Layer 8 of a small transformer language model trained on English Wikipedia (15 layers, counted from 0, width 128).
A neuron adds its activation times its output weights to the MLP's output. To switch it off is to set its activation to zero at one token and run the rest of the model.
A neuron's activation on a vector x is SiLU(gate . x) times (in . x), where the dot is the dot product.

Input weights of the MLP neurons that the questions are about. A number n stands for n times 0.017.
n7 gate: -8 -28 21 21 -23 -14 -11 49 3 -51 65 27 -14 3 -10 26 -22 -12 -24 -22 30 41 -10 -12 -5 37 29 42 40 -3 -18 0 -30 -13 -47 -3 -8 2 -4 9 -24 14 73 -4 -9 -36 -37 -28 -19 10 -29 -4 8 -29 11 -12 -33 3 25 -10 -21 21 32 24 3 -18 -8 15 64 40 9 -4 -57 -14 -9 -59 -53 -2 -69 -2 -12 -31 -11 -13 8 38 6 -14 -49 2 17 -30 4 49 -29 4 28 44 -29 -19 1 -15 30 -51 25 -27 14 -43 49 42 1 17 33 -31 -9 -45 -29 -11 -13 -15 -11 55 -43 7 17 -14 -14 -47
n11 gate: -6 12 -35 7 4 -34 13 -25 23 35 29 2 41 -1 -47 -25 -2 -16 -50 -35 -11 27 -6 -15 10 -18 -10 -24 -10 23 27 13 -21 -26 -27 -31 -28 -6 33 -47 -18 -9 7 12 -16 -30 -18 -9 19 -13 12 19 17 -27 33 8 -5 13 5 2 1 5 -15 -26 -2 54 -24 9 -56 -18 -2 7 49 -14 -36 -43 -53 11 -40 -25 9 -40 6 9 -22 18 6 -43 10 30 -34 9 25 -28 5 29 -39 -22 40 -46 20 -12 25 17 16 39 -10 39 -29 24 -2 2 28 36 -2 27 -34 5 2 31 13 -13 52 -39 38 9 -64 19
n188 gate: 61 -26 -17 8 -56 30 23 -63 -15 -50 -26 -35 -50 -20 5 31 -41 2 35 11 11 -25 9 -2 -3 24 6 -12 15 -39 -35 -21 -58 -9 -4 -4 2 -7 11 10 -46 -18 -2 -13 -20 8 -29 34 3 -37 34 4 -16 30 29 27 15 -21 -2 -1 -4 23 -39 -53 16 7 54 57 -31 -32 23 14 3 -11 36 -7 -26 23 33 -4 -10 43 13 -13 -28 1 -27 -15 -4 -15 -43 -26 16 22 15 -81 -41 -34 -9 -31 9 -36 -8 35 -8 2 49 2 16 26 -42 41 9 39 -14 -12 10 -33 10 23 -9 17 -15 26 22 -28 4 -10
n234 gate: -23 2 67 -18 65 1 4 -7 -21 -23 3 -39 9 -59 6 -16 -35 -23 33 28 61 18 22 19 3 3 14 21 1 -54 -15 -12 29 -6 41 -34 17 -11 17 22 12 50 44 -58 -38 39 -39 -28 12 29 82 -23 17 8 -60 -29 -21 42 -26 21 28 33 -14 -13 21 18 19 14 -45 -14 -23 10 19 -10 9 -14 -30 -4 87 -1 19 14 10 1 -90 -35 40 1 35 -17 47 -33 -5 -28 3 -22 -36 -11 2 37 21 -3 23 3 -29 23 -9 13 42 -3 -29 -22 -29 19 -8 -14 35 -9 13 28 5 4 -14 -11 -22 12 20 -34
n263 gate: 9 -53 16 -35 -13 32 8 13 -18 -11 -17 53 -7 30 10 11 -26 10 -32 -13 13 -4 -34 -8 1 20 6 1 6 -7 43 -36 -15 28 -27 -19 -3 30 29 11 -12 8 0 -3 13 10 -18 -34 16 28 -9 -3 -14 9 1 2 1 19 32 -22 -7 18 5 4 -43 -13 -3 -21 -33 31 1 62 -38 -12 40 -10 8 -22 -40 9 13 -17 -53 69 33 -13 33 43 22 0 20 -3 -14 -7 1 29 -26 -3 55 -23 8 -16 17 10 -5 -29 13 -9 18 13 -7 2 33 36 0 36 28 6 46 -42 -5 -9 -63 13 -32 8 -31 -28
n298 gate: 19 15 -19 57 -24 22 -4 32 -11 23 11 -64 29 -19 -33 40 13 -24 -61 -18 -25 -37 22 18 22 60 8 -16 -3 25 31 29 -11 -24 -12 40 33 -3 -10 16 28 -23 15 9 28 53 -4 26 -11 -20 26 27 9 -17 -8 3 -43 33 8 -14 22 -14 -18 -5 30 5 -39 -23 16 15 -31 19 -33 -24 32 -13 -41 -18 27 12 -39 26 37 -17 18 -5 -52 -16 -50 -54 29 -7 24 12 2 -3 -24 10 57 -20 2 -55 -3 -35 11 48 2 40 -12 -61 21 14 -23 -6 -8 7 17 -18 -12 -16 -6 4 8 -20 23 -12 44 -10
n306 gate: -16 0 22 5 -1 21 19 12 -6 -9 4 29 4 -1 2 -36 2 -18 -24 68 -4 1 3 -7 -29 -26 22 5 -5 25 14 -30 -21 -7 -23 13 -28 24 -68 21 13 -32 -13 8 -24 2 27 -69 -5 -11 -8 -26 18 -43 -42 29 32 41 -5 1 0 10 -57 -1 -22 10 12 13 12 2 30 -55 3 -15 -31 -16 5 35 -35 -27 11 11 -9 -22 37 41 -48 -26 -31 14 0 7 28 -2 29 30 35 13 6 -3 -25 -7 -12 -18 12 47 -15 -31 -6 5 22 -40 14 37 -15 -19 -15 4 -4 -23 -14 20 -10 -41 -47 -19 17 30
n7 in: -2 -22 -19 25 -25 35 6 -2 13 19 -6 0 -2 -51 22 -8 33 -35 20 6 25 43 33 37 17 18 -11 -13 -5 8 -2 5 -31 92 11 -27 15 23 -18 32 -23 -44 -1 20 -27 -40 15 8 6 -16 -14 29 33 17 -42 1 -14 -14 -9 32 -29 -13 -22 -19 38 2 71 -12 5 5 15 41 -32 -14 -5 -45 40 -8 -3 7 2 3 -21 -50 55 -16 -25 -7 -8 -31 -65 16 27 -28 -5 27 53 -22 -8 13 17 33 14 -3 -28 -29 14 5 43 20 -28 3 -23 -40 28 13 1 17 23 -13 -29 24 -14 5 -24 23 35 -13
n11 in: 14 -61 -3 -11 -24 23 20 -27 -47 2 -23 -21 64 45 8 -7 -13 -7 -6 28 39 -11 10 6 -27 -3 -18 -34 16 -9 -31 -21 3 -25 20 35 -14 -20 19 11 -64 2 15 -15 -15 -8 -24 0 -2 14 10 -55 27 -7 35 7 -2 32 -21 11 -10 18 -17 5 33 12 -6 20 -14 -15 -1 -65 -14 -26 -13 9 12 15 -63 -4 -27 56 63 10 -11 -3 35 -8 -25 46 -11 -7 72 44 31 -29 5 -29 -23 2 18 -26 6 25 22 -22 -19 -13 1 39 2 -39 15 -39 11 1 36 -4 18 -37 -17 23 -9 -52 65 22 23 34
n188 in: -21 18 -41 -13 0 -15 26 -26 1 21 61 -9 24 1 21 0 8 -15 28 -51 -3 44 -7 44 -24 6 -15 -7 24 2 -23 -32 -33 -23 5 19 -2 41 2 15 47 -21 -10 -11 -25 31 -37 20 -16 34 9 6 10 20 9 -13 6 -38 12 -37 -46 22 7 17 10 35 36 -3 -1 18 -47 22 2 4 10 -12 -14 -46 20 -13 -48 10 -18 39 -19 -53 51 50 -28 -51 52 -35 -9 3 -3 -21 4 23 30 -19 -44 -29 56 -14 -16 -40 -37 36 27 -8 -7 -40 37 11 -1 -14 11 -82 -12 31 26 4 -26 -39 15 33 -4 -58
n234 in: -23 -3 -48 -37 21 35 30 -47 36 19 8 -34 7 -14 45 28 15 25 -11 20 8 49 -6 32 -23 -51 -39 -31 -32 25 59 -20 30 -8 -25 -29 -36 -20 -32 18 -48 0 23 12 -13 -27 -2 -30 -31 18 68 -48 -24 -19 -3 12 -27 18 -5 -17 -24 -22 -20 -11 5 -20 78 -53 6 -11 -6 23 4 23 16 54 37 -54 -55 -5 -9 8 17 -27 -13 55 -22 53 38 -27 -27 -8 19 -21 -24 -42 12 -16 -41 6 -48 22 28 46 -28 -2 -37 13 14 -24 17 -6 6 45 -7 -22 6 -28 -20 37 13 32 -24 0 -9 19 3 -8
n263 in: -29 25 48 18 20 9 -29 7 8 55 28 27 -1 44 -2 64 -8 -38 -18 25 -15 -2 7 24 12 -21 -43 34 -58 2 -38 46 31 9 -7 -12 20 30 -4 -26 10 -12 44 31 2 -30 -8 23 13 -22 -41 0 -41 35 -13 15 21 9 48 -4 28 15 4 -28 -22 2 8 -31 26 33 -8 34 -38 18 -21 -5 -37 -35 31 -41 -10 30 -53 -4 -15 5 3 13 -16 12 23 -16 6 -5 -15 -9 2 3 -12 -11 -1 -5 18 -41 60 -30 28 3 -4 23 -23 -52 1 -19 20 -16 6 13 -10 -25 -26 -10 -8 10 -20 -18 5 41
n298 in: -7 -29 2 45 -19 22 -26 -47 34 -20 -9 -16 4 26 25 52 24 -26 19 -31 -14 33 -6 -9 36 -70 24 -26 -13 42 28 27 -19 -23 13 -23 -39 -39 73 -9 -1 -16 -13 -22 -12 1 28 -5 -46 -47 28 -17 23 -1 22 -14 2 -41 -40 -34 52 -7 1 -1 -5 -18 21 19 -22 -22 31 -52 -15 -26 5 -37 -29 -29 -10 -23 17 51 -21 -14 -31 -7 1 2 6 -14 -6 -2 -10 -12 -34 9 17 -25 32 6 -24 5 7 34 4 -50 13 32 -16 20 -6 43 -20 -22 -5 -22 23 -14 6 -24 36 32 8 5 -34 6 -3 20
n306 in: -33 -12 6 -7 -12 15 -14 -8 45 17 23 -41 65 15 10 -31 30 12 -13 36 35 -28 -4 -13 27 20 -9 -28 30 -21 -7 21 -27 19 -15 -26 -1 18 26 46 -24 -30 14 -25 21 -13 -35 57 38 7 47 7 1 -7 18 -21 -8 -1 8 -15 -11 -1 -14 20 -26 -24 -13 -24 20 0 -4 23 54 -2 -1 22 34 -29 17 6 -9 4 42 23 -2 -12 21 6 -21 5 -34 39 -56 -5 20 15 -60 8 17 2 10 48 10 9 -25 -30 1 -1 38 -1 4 -35 -23 -18 42 47 0 7 30 -7 -22 1 19 11 -1 -9 29 22

Output weights of the MLP neurons that the questions are about. A number n stands for n times 0.0094.
n7: 12 6 -23 -57 -9 -34 -73 12 -16 17 34 22 -2 -33 27 14 -25 -11 1 2 -5 -57 -39 -7 16 -5 -11 -9 -40 20 2 -53 -17 7 41 -1 53 -12 -41 -16 -21 9 14 -8 39 14 8 0 25 -52 -24 25 12 -14 -39 -24 -58 3 -12 -14 -3 30 -38 9 64 42 -14 -8 15 -49 -23 3 53 28 11 -14 -36 46 -44 9 17 -13 -1 -39 -1 15 -27 31 -19 -1 -10 -26 -10 -34 -48 12 5 53 45 -35 23 -12 18 -12 23 37 23 31 47 -56 14 20 10 8 9 -55 -25 -47 -13 -46 -42 1 0 -7 20 6 -21 6
n11: -8 19 -19 34 -2 34 -31 -63 45 27 45 22 -6 37 -34 -15 -42 3 42 -22 34 -24 -9 -7 24 5 -16 35 28 -54 -17 -34 32 -24 -14 -60 27 1 -19 -42 -24 -37 -31 -19 26 -12 30 -8 -11 26 -35 -26 -30 -34 -3 -22 -42 -26 -15 28 -14 8 16 12 -30 2 13 2 23 -44 20 -33 -21 -36 29 -13 30 -15 36 0 30 10 25 -41 26 -31 23 -7 -71 33 -10 32 -20 2 -18 2 -27 32 -18 45 -7 -21 20 -25 -28 -41 3 31 38 -17 3 -47 -21 -18 19 -11 -54 -28 -13 -4 40 -41 24 42 -21 -12 2 5
n188: 30 -12 33 -10 -38 7 -40 16 -13 -26 27 -33 -29 -11 32 -5 61 1 6 8 -37 38 6 -17 -12 -20 -17 53 59 42 -15 -27 -24 52 16 30 -50 -36 14 4 -58 -13 8 -10 12 52 -58 -68 -9 32 32 22 -12 15 23 18 -35 -5 7 -23 28 1 15 -38 13 -20 16 27 -49 19 -23 -8 -10 10 10 4 77 -18 -18 -29 19 -1 21 -43 31 61 17 10 17 -32 -13 28 12 8 55 -2 17 3 55 -6 2 24 0 6 24 -3 56 29 -12 -28 -14 50 54 51 -32 31 3 7 7 9 28 -3 -65 6 -10 -5 26 -26
n234: 16 -8 31 -29 -54 -5 28 17 32 11 10 10 -67 -18 5 31 6 -26 75 -27 11 24 -32 -13 32 -13 -11 24 20 29 -12 -4 -44 58 -10 -22 25 -22 44 15 -12 -28 7 -36 -25 30 -1 -34 -42 49 -45 -4 43 20 -16 -20 -15 15 23 10 5 -28 -28 -13 7 -15 39 -10 -21 -14 -11 -14 38 -59 -12 -13 10 35 -18 6 3 -31 47 -42 39 6 -12 -15 -12 44 -7 -32 51 -30 35 -20 42 0 -7 -14 46 -65 -9 54 -4 -70 32 40 11 81 50 41 41 37 -61 9 -35 19 -16 43 -19 -32 4 -33 27 19 -18 -41
n263: -32 22 21 -26 -18 3 -19 23 -11 -14 18 27 -21 -22 12 18 -38 -36 18 -29 -50 19 -19 -32 16 26 -14 17 28 -13 44 0 47 22 42 -34 -8 31 -20 -39 22 17 32 -8 19 19 -57 40 30 12 -28 -27 21 -48 19 33 -5 17 3 38 55 -18 -56 13 3 10 0 -53 -25 16 -11 23 16 19 -25 -9 48 -14 -14 39 -28 23 -19 -22 34 -6 24 -8 23 -11 48 -25 -19 22 27 29 -20 -66 14 -36 -9 28 36 15 -24 31 -23 -65 15 -18 11 64 18 7 44 -2 32 -21 20 4 20 -16 36 10 -21 26 -47 -57
n298: -21 19 28 13 -22 73 -21 -1 -6 -22 -8 50 -32 -8 -5 -59 41 -5 33 18 8 -3 18 6 -26 31 6 9 -34 -35 6 -42 -23 0 0 -52 -10 -20 4 25 48 10 -7 2 -17 -7 37 24 19 2 26 -4 -12 -6 15 47 3 -11 23 18 -21 -29 -28 51 -6 6 -17 30 -17 -65 -34 4 30 -6 -2 13 29 82 -59 30 54 6 13 41 -94 -6 -19 -3 41 -22 -31 18 10 10 -23 -11 -20 69 62 -7 15 -5 -16 46 -19 9 9 9 17 35 28 29 -9 -9 55 47 -7 -11 16 -19 7 43 -2 -3 -14 28 -27 0
n306: -9 -57 -20 -31 15 26 19 40 -10 -9 -18 13 -11 20 16 -16 -23 74 -33 -12 -27 7 -25 14 -16 16 -26 17 20 -16 -19 43 -13 39 2 -32 -40 25 28 -32 -47 27 -42 14 6 -7 6 -18 24 18 -28 -3 26 -14 40 1 -39 -14 -24 6 18 -4 12 34 -23 -18 76 -14 12 12 15 67 -35 -21 -18 31 52 -4 -11 -28 14 3 -20 -53 -14 -24 -18 -18 -25 -5 -11 17 -39 -14 -32 0 -3 -21 -12 47 15 -24 20 -1 15 0 -25 11 -35 -2 6 -17 10 -42 33 -25 -42 5 -26 -12 47 -11 28 -48 36 -20 -4 36

Each question names a token from some text and the token that comes next. It shows the vector x that enters the MLP there. A number n stands for n times 0.016.

Then comes g, the gradient of the next token's log-probability with respect to the MLP's output, scaled to length 1. A neuron's effect is roughly proportional to its activation times (output weights . g). A number n stands for n times 0.004.

",", then " on"
x: -18 3 -21 9 -22 -3 -10 -39 10 18 9 -29 -30 -7 -30 -7 -3 1 -24 -31 9 -15 -2 -38 -2 -15 -4 76 4 -12 14 8 18 0 14 -19 -4 -21 22 33 -2 -29 -16 35 18 -10 25 -11 -26 -8 26 -37 29 -17 -6 -9 7 -18 10 -24 5 -52 -26 3 27 10 3 -4 -38 15 8 -15 -15 -5 -2 -3 11 -6 19 18 -35 2 -14 -11 7 -13 13 6 5 -16 -46 -12 -4 -20 -2 -21 -36 26 50 -7 5 -14 2 21 63 7 45 -14 -23 -8 -3 -11 -10 2 1 10 -29 -13 18 -7 12 9 3 -5 15 33 11 -13
g: -11 -48 10 8 -22 -26 5 -9 42 14 -3 8 -6 -29 -11 23 27 -36 45 15 3 6 48 5 -30 -16 -29 -12 -2 0 -2 19 -39 -10 47 -7 16 -25 -13 21 6 -17 16 30 -6 15 7 5 -11 0 46 35 12 15 19 -10 -7 43 10 24 -17 4 -48 5 25 -36 5 -3 -7 -19 -13 22 -3 -21 23 -1 20 4 -5 -8 -9 -32 -29 44 8 9 -40 -27 17 -19 -4 21 -1 32 -23 18 52 -34 10 3 -35 25 9 -8 25 -43 2 -2 -11 9 3 -16 1 -34 -13 17 -21 19 -6 -3 -34 -16 -28 5 7 22 -34 4
Which neuron, switched off, lowers the next token's probability most? n298

"ar", then "ters"
x: -13 15 19 9 2 37 -6 -41 24 -4 -20 -15 -16 13 3 -18 -40 -14 29 14 -21 6 -51 25 -10 -1 13 27 10 5 1 -27 -29 -30 6 31 -24 3 -25 -10 -27 -3 2 28 -17 -7 15 14 -18 -11 -10 -36 33 -8 -19 -2 27 7 -25 -13 -34 2 12 -5 6 -22 -41 9 5 -34 10 -38 -29 19 -8 16 20 10 15 26 17 42 -12 -5 -21 -10 15 14 -4 2 -36 -48 -2 -45 -45 -49 -15 -18 -27 -7 -15 -12 -11 -16 4 -13 -7 0 2 13 -19 -25 -10 -20 4 22 14 29 14 -23 -2 -16 4 46 24 3 7 5
g: 22 -7 7 -11 8 -6 -18 -5 13 42 37 16 -5 9 -18 -19 -31 23 7 -35 -11 -24 -14 14 29 -24 -2 21 -12 -32 62 2 -44 8 1 4 -20 2 36 2 -23 20 -22 33 -2 -1 -17 -11 -4 7 12 3 -23 -15 21 -10 34 5 -32 21 -11 -4 9 11 -16 34 6 -24 -9 23 -16 0 -10 -24 -17 0 1 -36 0 -1 2 7 30 31 4 29 -60 15 12 -26 16 -15 27 7 -70 42 18 19 -2 1 9 -4 -19 11 -25 -34 25 -26 9 6 -10 -3 13 -6 -30 15 12 -37 15 -15 -2 -14 14 42 19 29 -54 -19
Which neuron, switched off, lowers the next token's probability most? n188

" of", then "fer"
x: 19 -15 11 -10 -13 3 -26 -22 30 8 27 -18 15 0 -22 -33 -8 -12 -23 -30 -38 61 1 58 6 -1 43 37 -5 26 -2 5 11 13 -36 3 -51 6 -1 -32 14 -30 11 31 3 0 -11 18 -36 -16 1 -35 30 -1 22 -19 -33 9 3 -4 25 -4 -12 -22 13 5 -36 -20 -7 38 -21 -25 -9 -4 17 5 -30 -25 2 33 -3 -25 1 6 -23 -16 12 3 5 -1 -11 -18 -7 -3 -24 18 -36 29 -17 -3 -17 9 -14 -12 -6 2 8 -56 24 -27 1 0 16 -5 8 -3 -22 43 31 20 -19 0 -13 9 32 -3 -13 8
g: -58 10 41 39 19 -4 12 20 -38 29 -1 -23 -26 -14 5 -15 46 -6 -59 -32 -16 18 -12 -33 -7 14 33 1 11 -4 9 -1 1 -1 -8 -22 13 -2 -20 20 -3 -9 -7 -13 21 -34 52 35 33 -28 23 -22 -2 35 -16 10 -30 2 -28 18 28 0 30 1 -55 22 -4 7 -15 10 -18 -6 18 36 -25 -6 0 -31 -8 -13 -32 -17 -20 -18 -15 -15 30 -19 7 -6 17 -8 -1 -9 -10 44 3 8 10 5 8 12 3 63 -13 20 32 0 1 8 -24 15 11 0 -8 22 34 6 5 -8 2 -14 13 19 -6 -5 -30 -33
Which neuron, switched off, lowers the next token's probability most? n11

" was", then " r"
x: 9 -21 1 5 -28 33 -29 10 17 13 19 -47 -14 -12 16 -40 -5 -31 7 -21 -29 32 0 -36 -5 -4 -6 26 2 -28 -20 -5 9 -18 1 -21 -1 -41 -9 -2 -33 -37 -43 10 -10 13 0 -7 -11 -31 13 -19 26 -31 -12 10 -8 12 -20 1 24 -33 -3 -21 38 -4 -5 -15 -44 23 5 -24 -18 16 4 31 29 -23 33 28 -38 -3 -25 -1 1 -29 -25 3 13 -44 -31 -4 13 -6 9 -6 -15 23 33 -29 -17 5 -11 -6 4 -12 19 -4 -10 0 -27 -26 20 -43 3 -13 -14 -25 47 21 10 29 -17 6 -5 20 0 -18
g: 24 13 13 -16 -22 -19 23 14 4 16 -2 -30 22 -24 31 -38 34 -43 -1 -35 3 15 -39 8 -11 -40 15 9 7 -8 -36 -2 -20 -15 -21 -2 -12 13 14 5 -13 -3 -7 -23 42 -15 -16 -22 -13 18 32 19 -1 -44 -1 31 20 24 -15 -59 -22 11 8 -35 -7 -1 -2 4 23 -9 -11 -22 -13 -18 24 -39 26 -12 10 27 -28 3 0 -32 9 40 2 -12 0 -16 -3 -37 19 3 -13 20 -7 -35 -21 -10 13 2 1 -5 11 -15 -2 41 5 -52 -15 17 -4 47 -23 56 2 -11 10 -29 14 -18 -15 23 -24 -32 -9 -18
Which neuron, switched off, lowers the next token's probability most? n188

"11", then "–"
x: -26 5 -2 -14 -26 -9 14 -71 5 1 17 -6 -2 -18 35 -23 -21 14 9 18 -10 -22 -11 -9 -17 -4 17 66 -24 -1 -18 3 2 30 5 -6 35 -1 -20 -13 -40 19 -10 35 -15 -2 15 -14 -27 -29 -5 -43 23 11 -20 -13 -12 -4 0 -23 23 -10 -15 -19 -5 -23 -4 -37 16 8 -36 -11 -19 -4 -3 -3 20 -2 -8 12 -13 3 -34 17 27 -12 -1 21 5 -18 7 -22 2 11 15 -10 -39 -6 28 -10 -13 35 -3 -9 18 -51 23 -14 8 -4 -20 4 6 -9 4 28 0 18 31 10 7 -8 16 14 -4 25 -25 41
g: 6 7 -3 10 -13 17 20 13 -3 23 -9 -6 -10 -33 -21 -36 1 -38 11 -21 16 9 27 3 -14 27 19 24 21 -20 -8 26 20 17 -39 18 -9 -4 5 -4 -6 31 73 -20 18 3 15 -8 1 21 4 -7 0 40 29 -16 2 56 30 11 35 5 -13 -9 25 62 4 12 -5 6 6 7 -3 17 16 9 62 7 -23 -28 40 22 8 27 -21 46 21 37 -26 -22 -16 24 19 -1 1 5 -23 -26 14 -12 27 10 21 -10 1 13 -34 -14 28 5 6 -2 14 16 -9 -7 1 -27 -13 -7 -41 -1 -14 31 -16 -20 -39 6
Which neuron, switched off, lowers the next token's probability most? n263

"ll", then "ip"
x: 14 -10 -21 28 -16 -5 10 -54 1 23 8 -13 6 -11 0 2 12 -27 9 11 -16 -12 -6 31 35 6 10 24 -35 10 -13 -2 29 -29 23 -12 -27 -13 9 -22 36 12 6 28 16 -34 27 -21 9 -18 0 -22 14 0 -21 27 -19 15 7 8 -9 -46 -22 -28 -10 -23 -12 -21 8 8 -36 5 -18 9 -23 55 32 13 19 -8 11 -22 -8 21 -10 -19 7 27 -8 19 37 -41 -21 -10 4 11 -12 3 -7 -4 15 17 -27 -16 20 1 31 -20 -18 26 -14 -31 21 24 -20 34 -7 4 -4 49 6 -8 13 11 26 5 -4 -21
g: 13 -4 -29 -10 25 -35 22 -11 2 -38 7 6 -4 -21 -29 20 -16 25 -33 -56 0 1 -8 -12 17 -19 -14 2 35 -16 -42 -11 -5 33 -25 4 21 -40 15 -47 25 -29 -18 -2 3 -18 32 33 -8 -39 26 -8 -1 3 -10 -5 -7 -38 -30 -34 17 -13 -33 18 2 1 3 -16 -7 20 5 6 -13 -3 20 -6 5 3 29 14 18 -21 28 -54 11 39 34 -8 -9 -6 -3 -40 -16 3 -21 51 17 12 -22 -6 -3 -8 7 20 -12 -11 -8 17 -4 -4 -5 -20 -3 -17 -44 26 42 28 16 -16 3 -40 -25 -19 18 -21 19 -22
Which neuron, switched off, raises the next token's probability most? n11

"f", then "orth"
x: -15 -17 -20 -3 -18 8 -9 -73 27 -9 -1 -12 -10 7 4 -4 -10 -27 -7 11 -24 -12 -3 3 21 13 7 32 -6 -5 6 12 -12 -49 16 9 18 13 -4 -29 -24 -3 11 26 28 -33 -2 -37 9 -18 -30 -11 4 1 -4 -9 -20 -12 1 25 13 -30 -6 -10 10 15 19 -27 -14 40 1 2 -18 -10 9 -3 24 -6 15 15 13 -13 -7 8 43 -5 29 5 -2 0 -21 -25 19 9 -10 28 -43 5 -7 -13 20 10 -6 -28 14 -24 15 -24 -13 -37 -30 -14 -3 -23 15 10 -7 -2 -1 16 32 32 4 11 31 -1 -33 -13
g: -24 -9 -15 12 -2 -13 35 -10 -4 -7 30 -15 10 -37 29 -4 5 13 -45 -20 12 -7 40 0 5 -6 -54 -10 -32 -17 -6 15 -4 -12 -17 -27 -6 54 -25 16 6 23 -10 -3 -7 -18 1 19 -10 -29 18 1 7 28 21 16 -17 -6 32 -53 7 12 9 -10 -36 3 33 -28 16 -14 -2 51 16 -15 -13 20 49 -44 2 -2 24 7 -24 -8 7 32 -26 -23 14 26 -31 -12 -27 12 51 1 -3 -8 10 -25 -15 -8 -28 -25 -30 5 15 7 10 9 -20 26 -1 -28 -17 -8 0 -1 -18 0 -52 9 -11 18 17 21 25 46
Which neuron, switched off, raises the next token's probability most? n7

"ie", then " of"
x: -10 -4 -11 -20 -30 2 -20 -55 -10 0 30 -8 -14 -29 12 18 -12 -10 -26 -1 -17 -18 -11 -4 -14 22 6 42 -1 -17 -27 -18 -10 -46 10 22 1 -23 -2 -8 -12 -22 -4 -24 -8 -16 73 -26 2 -20 7 -39 1 19 -3 25 -2 -7 26 39 4 -14 -33 -46 -17 4 -23 -3 -10 13 -1 -13 -20 8 -22 -22 2 -12 1 20 -10 -2 -32 27 22 13 29 8 -6 12 -7 -2 -7 -31 -19 -12 -12 47 9 -7 16 2 26 -13 13 1 35 4 -46 11 7 -22 1 -7 33 -11 -26 -17 30 26 -7 -9 -27 6 8 11 -11 16
g: -19 -3 -47 -3 15 21 -36 -9 11 4 -1 7 22 -9 -52 59 -5 19 9 35 28 20 -37 27 3 -5 11 2 22 -8 32 -7 22 14 7 -47 -16 0 -11 5 -11 7 12 38 -1 -5 18 -38 -12 9 -10 -15 10 -62 0 7 31 43 7 1 -32 -10 19 -24 43 -13 -9 -21 -40 13 -14 3 0 8 25 23 5 7 20 -14 2 28 5 -39 32 -44 27 -34 19 -5 -15 9 21 13 -4 -27 -15 16 0 23 -15 -10 20 -3 15 16 -2 -15 18 -1 1 -10 -18 -26 -29 -25 -17 -21 -12 -35 23 -16 -37 -38 23 -19 5 16
Which neuron, switched off, raises the next token's probability most? n306

"==", then "A"
x: 8 -22 2 -19 -23 -28 0 -21 -4 -2 10 -26 -43 13 8 -17 6 2 12 -6 5 -10 -19 -31 13 9 15 40 -8 -12 -34 -3 -10 17 43 -24 -20 -6 4 18 -31 3 -43 64 19 4 -9 -11 -11 -10 -22 -19 3 9 -4 11 -47 0 9 0 -35 -21 -14 13 -22 -17 -4 -42 7 -6 21 6 -8 -9 14 -41 12 0 11 19 -18 7 10 16 -34 -15 9 -22 18 -25 -4 0 8 -57 21 -21 -41 3 -18 -31 -9 -7 -44 -8 18 30 -9 7 6 -29 -35 -10 -16 -16 27 -5 -26 3 27 -31 -20 22 -2 2 8 -21 -13 50
g: -27 -5 -13 -4 10 -6 -15 22 22 -18 12 -44 16 24 18 -14 26 -31 10 -13 -29 3 -47 -8 -14 -18 8 9 -35 19 -18 -3 1 12 -5 14 43 -29 -30 24 -3 14 39 15 -11 -36 -8 20 -18 -22 24 17 -24 43 11 20 -15 8 -17 -45 -18 22 -13 -5 -1 -12 14 -38 -35 41 -62 -11 -4 -30 41 -14 -13 -7 22 16 -15 10 -26 0 29 27 -40 -2 8 5 8 -15 -42 29 10 -49 28 0 5 -1 11 -6 13 -18 -8 18 10 40 3 -4 -18 -11 1 -3 -10 4 -32 23 -7 6 23 51 28 2 -17 4 -14 8
Which neuron, switched off, raises the next token's probability most? n188

"–", then "12"
x: -15 10 -6 -9 -10 -19 -7 -35 -13 7 -3 7 -15 -33 5 -28 -39 -5 -10 6 -27 -13 -7 -31 -9 3 16 35 -28 2 -33 11 -12 1 55 7 -2 18 1 -34 -11 0 -18 -8 -1 19 14 26 -11 -36 8 -52 5 0 -40 16 8 -24 9 3 8 -22 1 -24 5 -47 -3 -31 0 9 -36 -19 -14 -1 -18 -19 -20 -16 10 19 -10 -20 -50 5 31 15 -19 12 17 -12 26 -11 -29 -6 29 -32 7 43 29 5 -3 8 3 -18 -7 -22 31 12 -21 -7 0 7 16 6 18 6 -23 25 23 36 28 -8 2 33 47 33 -20 -14
g: 47 14 13 -11 -1 -19 -13 7 -27 40 -1 -7 -18 -4 -16 -13 13 -4 -21 11 -31 44 15 -10 -19 33 20 5 41 9 -38 46 -16 -22 -23 -12 -60 -6 -6 22 -23 -4 18 -3 -3 -15 -23 -2 29 -9 -36 -15 11 5 1 20 33 -28 8 -46 -3 5 -36 2 15 -9 2 6 -4 -1 23 7 -25 -61 7 -27 -26 -14 -19 4 6 -31 12 5 -7 57 10 -13 16 -51 -5 12 -23 -34 -26 17 7 -19 7 15 -19 -27 -12 18 -12 53 -12 -20 11 -10 6 -7 -7 -9 29 29 1 -33 31 -5 -11 17 1 2 -9 16 13 -32
Which neuron, switched off, raises the next token's probability most? n11

" W", then "in"
x: -23 -11 23 4 -15 -13 -11 -24 38 -18 15 -31 -14 -8 0 0 -4 -27 8 -15 -12 21 -1 2 -5 25 6 72 -1 -13 -7 -19 1 -6 20 8 -11 -12 -6 -21 4 22 -57 13 -13 -24 8 -14 -26 -43 -36 0 10 -20 7 18 2 -8 21 -22 41 -26 0 -31 16 -10 -10 -42 23 -1 5 10 -15 -34 -15 52 8 -26 19 9 -40 20 4 -3 25 -21 17 2 30 24 2 -17 -52 19 -15 1 -39 13 0 0 9 -3 -18 -18 2 -3 8 0 3 0 -2 -47 1 -20 -1 10 -4 8 13 35 4 21 -18 -3 32 41 -14 17
g: 20 22 10 -10 41 -29 12 -14 -4 -17 0 16 -1 -44 -10 -18 28 -7 -35 -1 -61 -19 -15 -26 -15 -4 8 27 -2 39 -4 -1 -19 -10 6 -6 -8 30 -6 -13 25 -19 -6 44 17 -25 13 -18 -30 -9 0 -33 31 -40 -18 -11 2 17 -6 -7 30 -11 -54 22 -12 -16 -17 -7 -8 3 10 -36 -27 -6 -38 -27 19 13 -9 45 -25 11 -30 32 9 15 0 19 -17 25 25 -9 2 -32 -11 -20 -38 -15 -16 -8 -8 32 18 12 16 9 -54 17 10 15 -1 -4 -19 14 17 61 -8 9 19 -18 0 21 25 -4 34 -16 -14 11
Which neuron, switched off, raises the next token's probability most? n263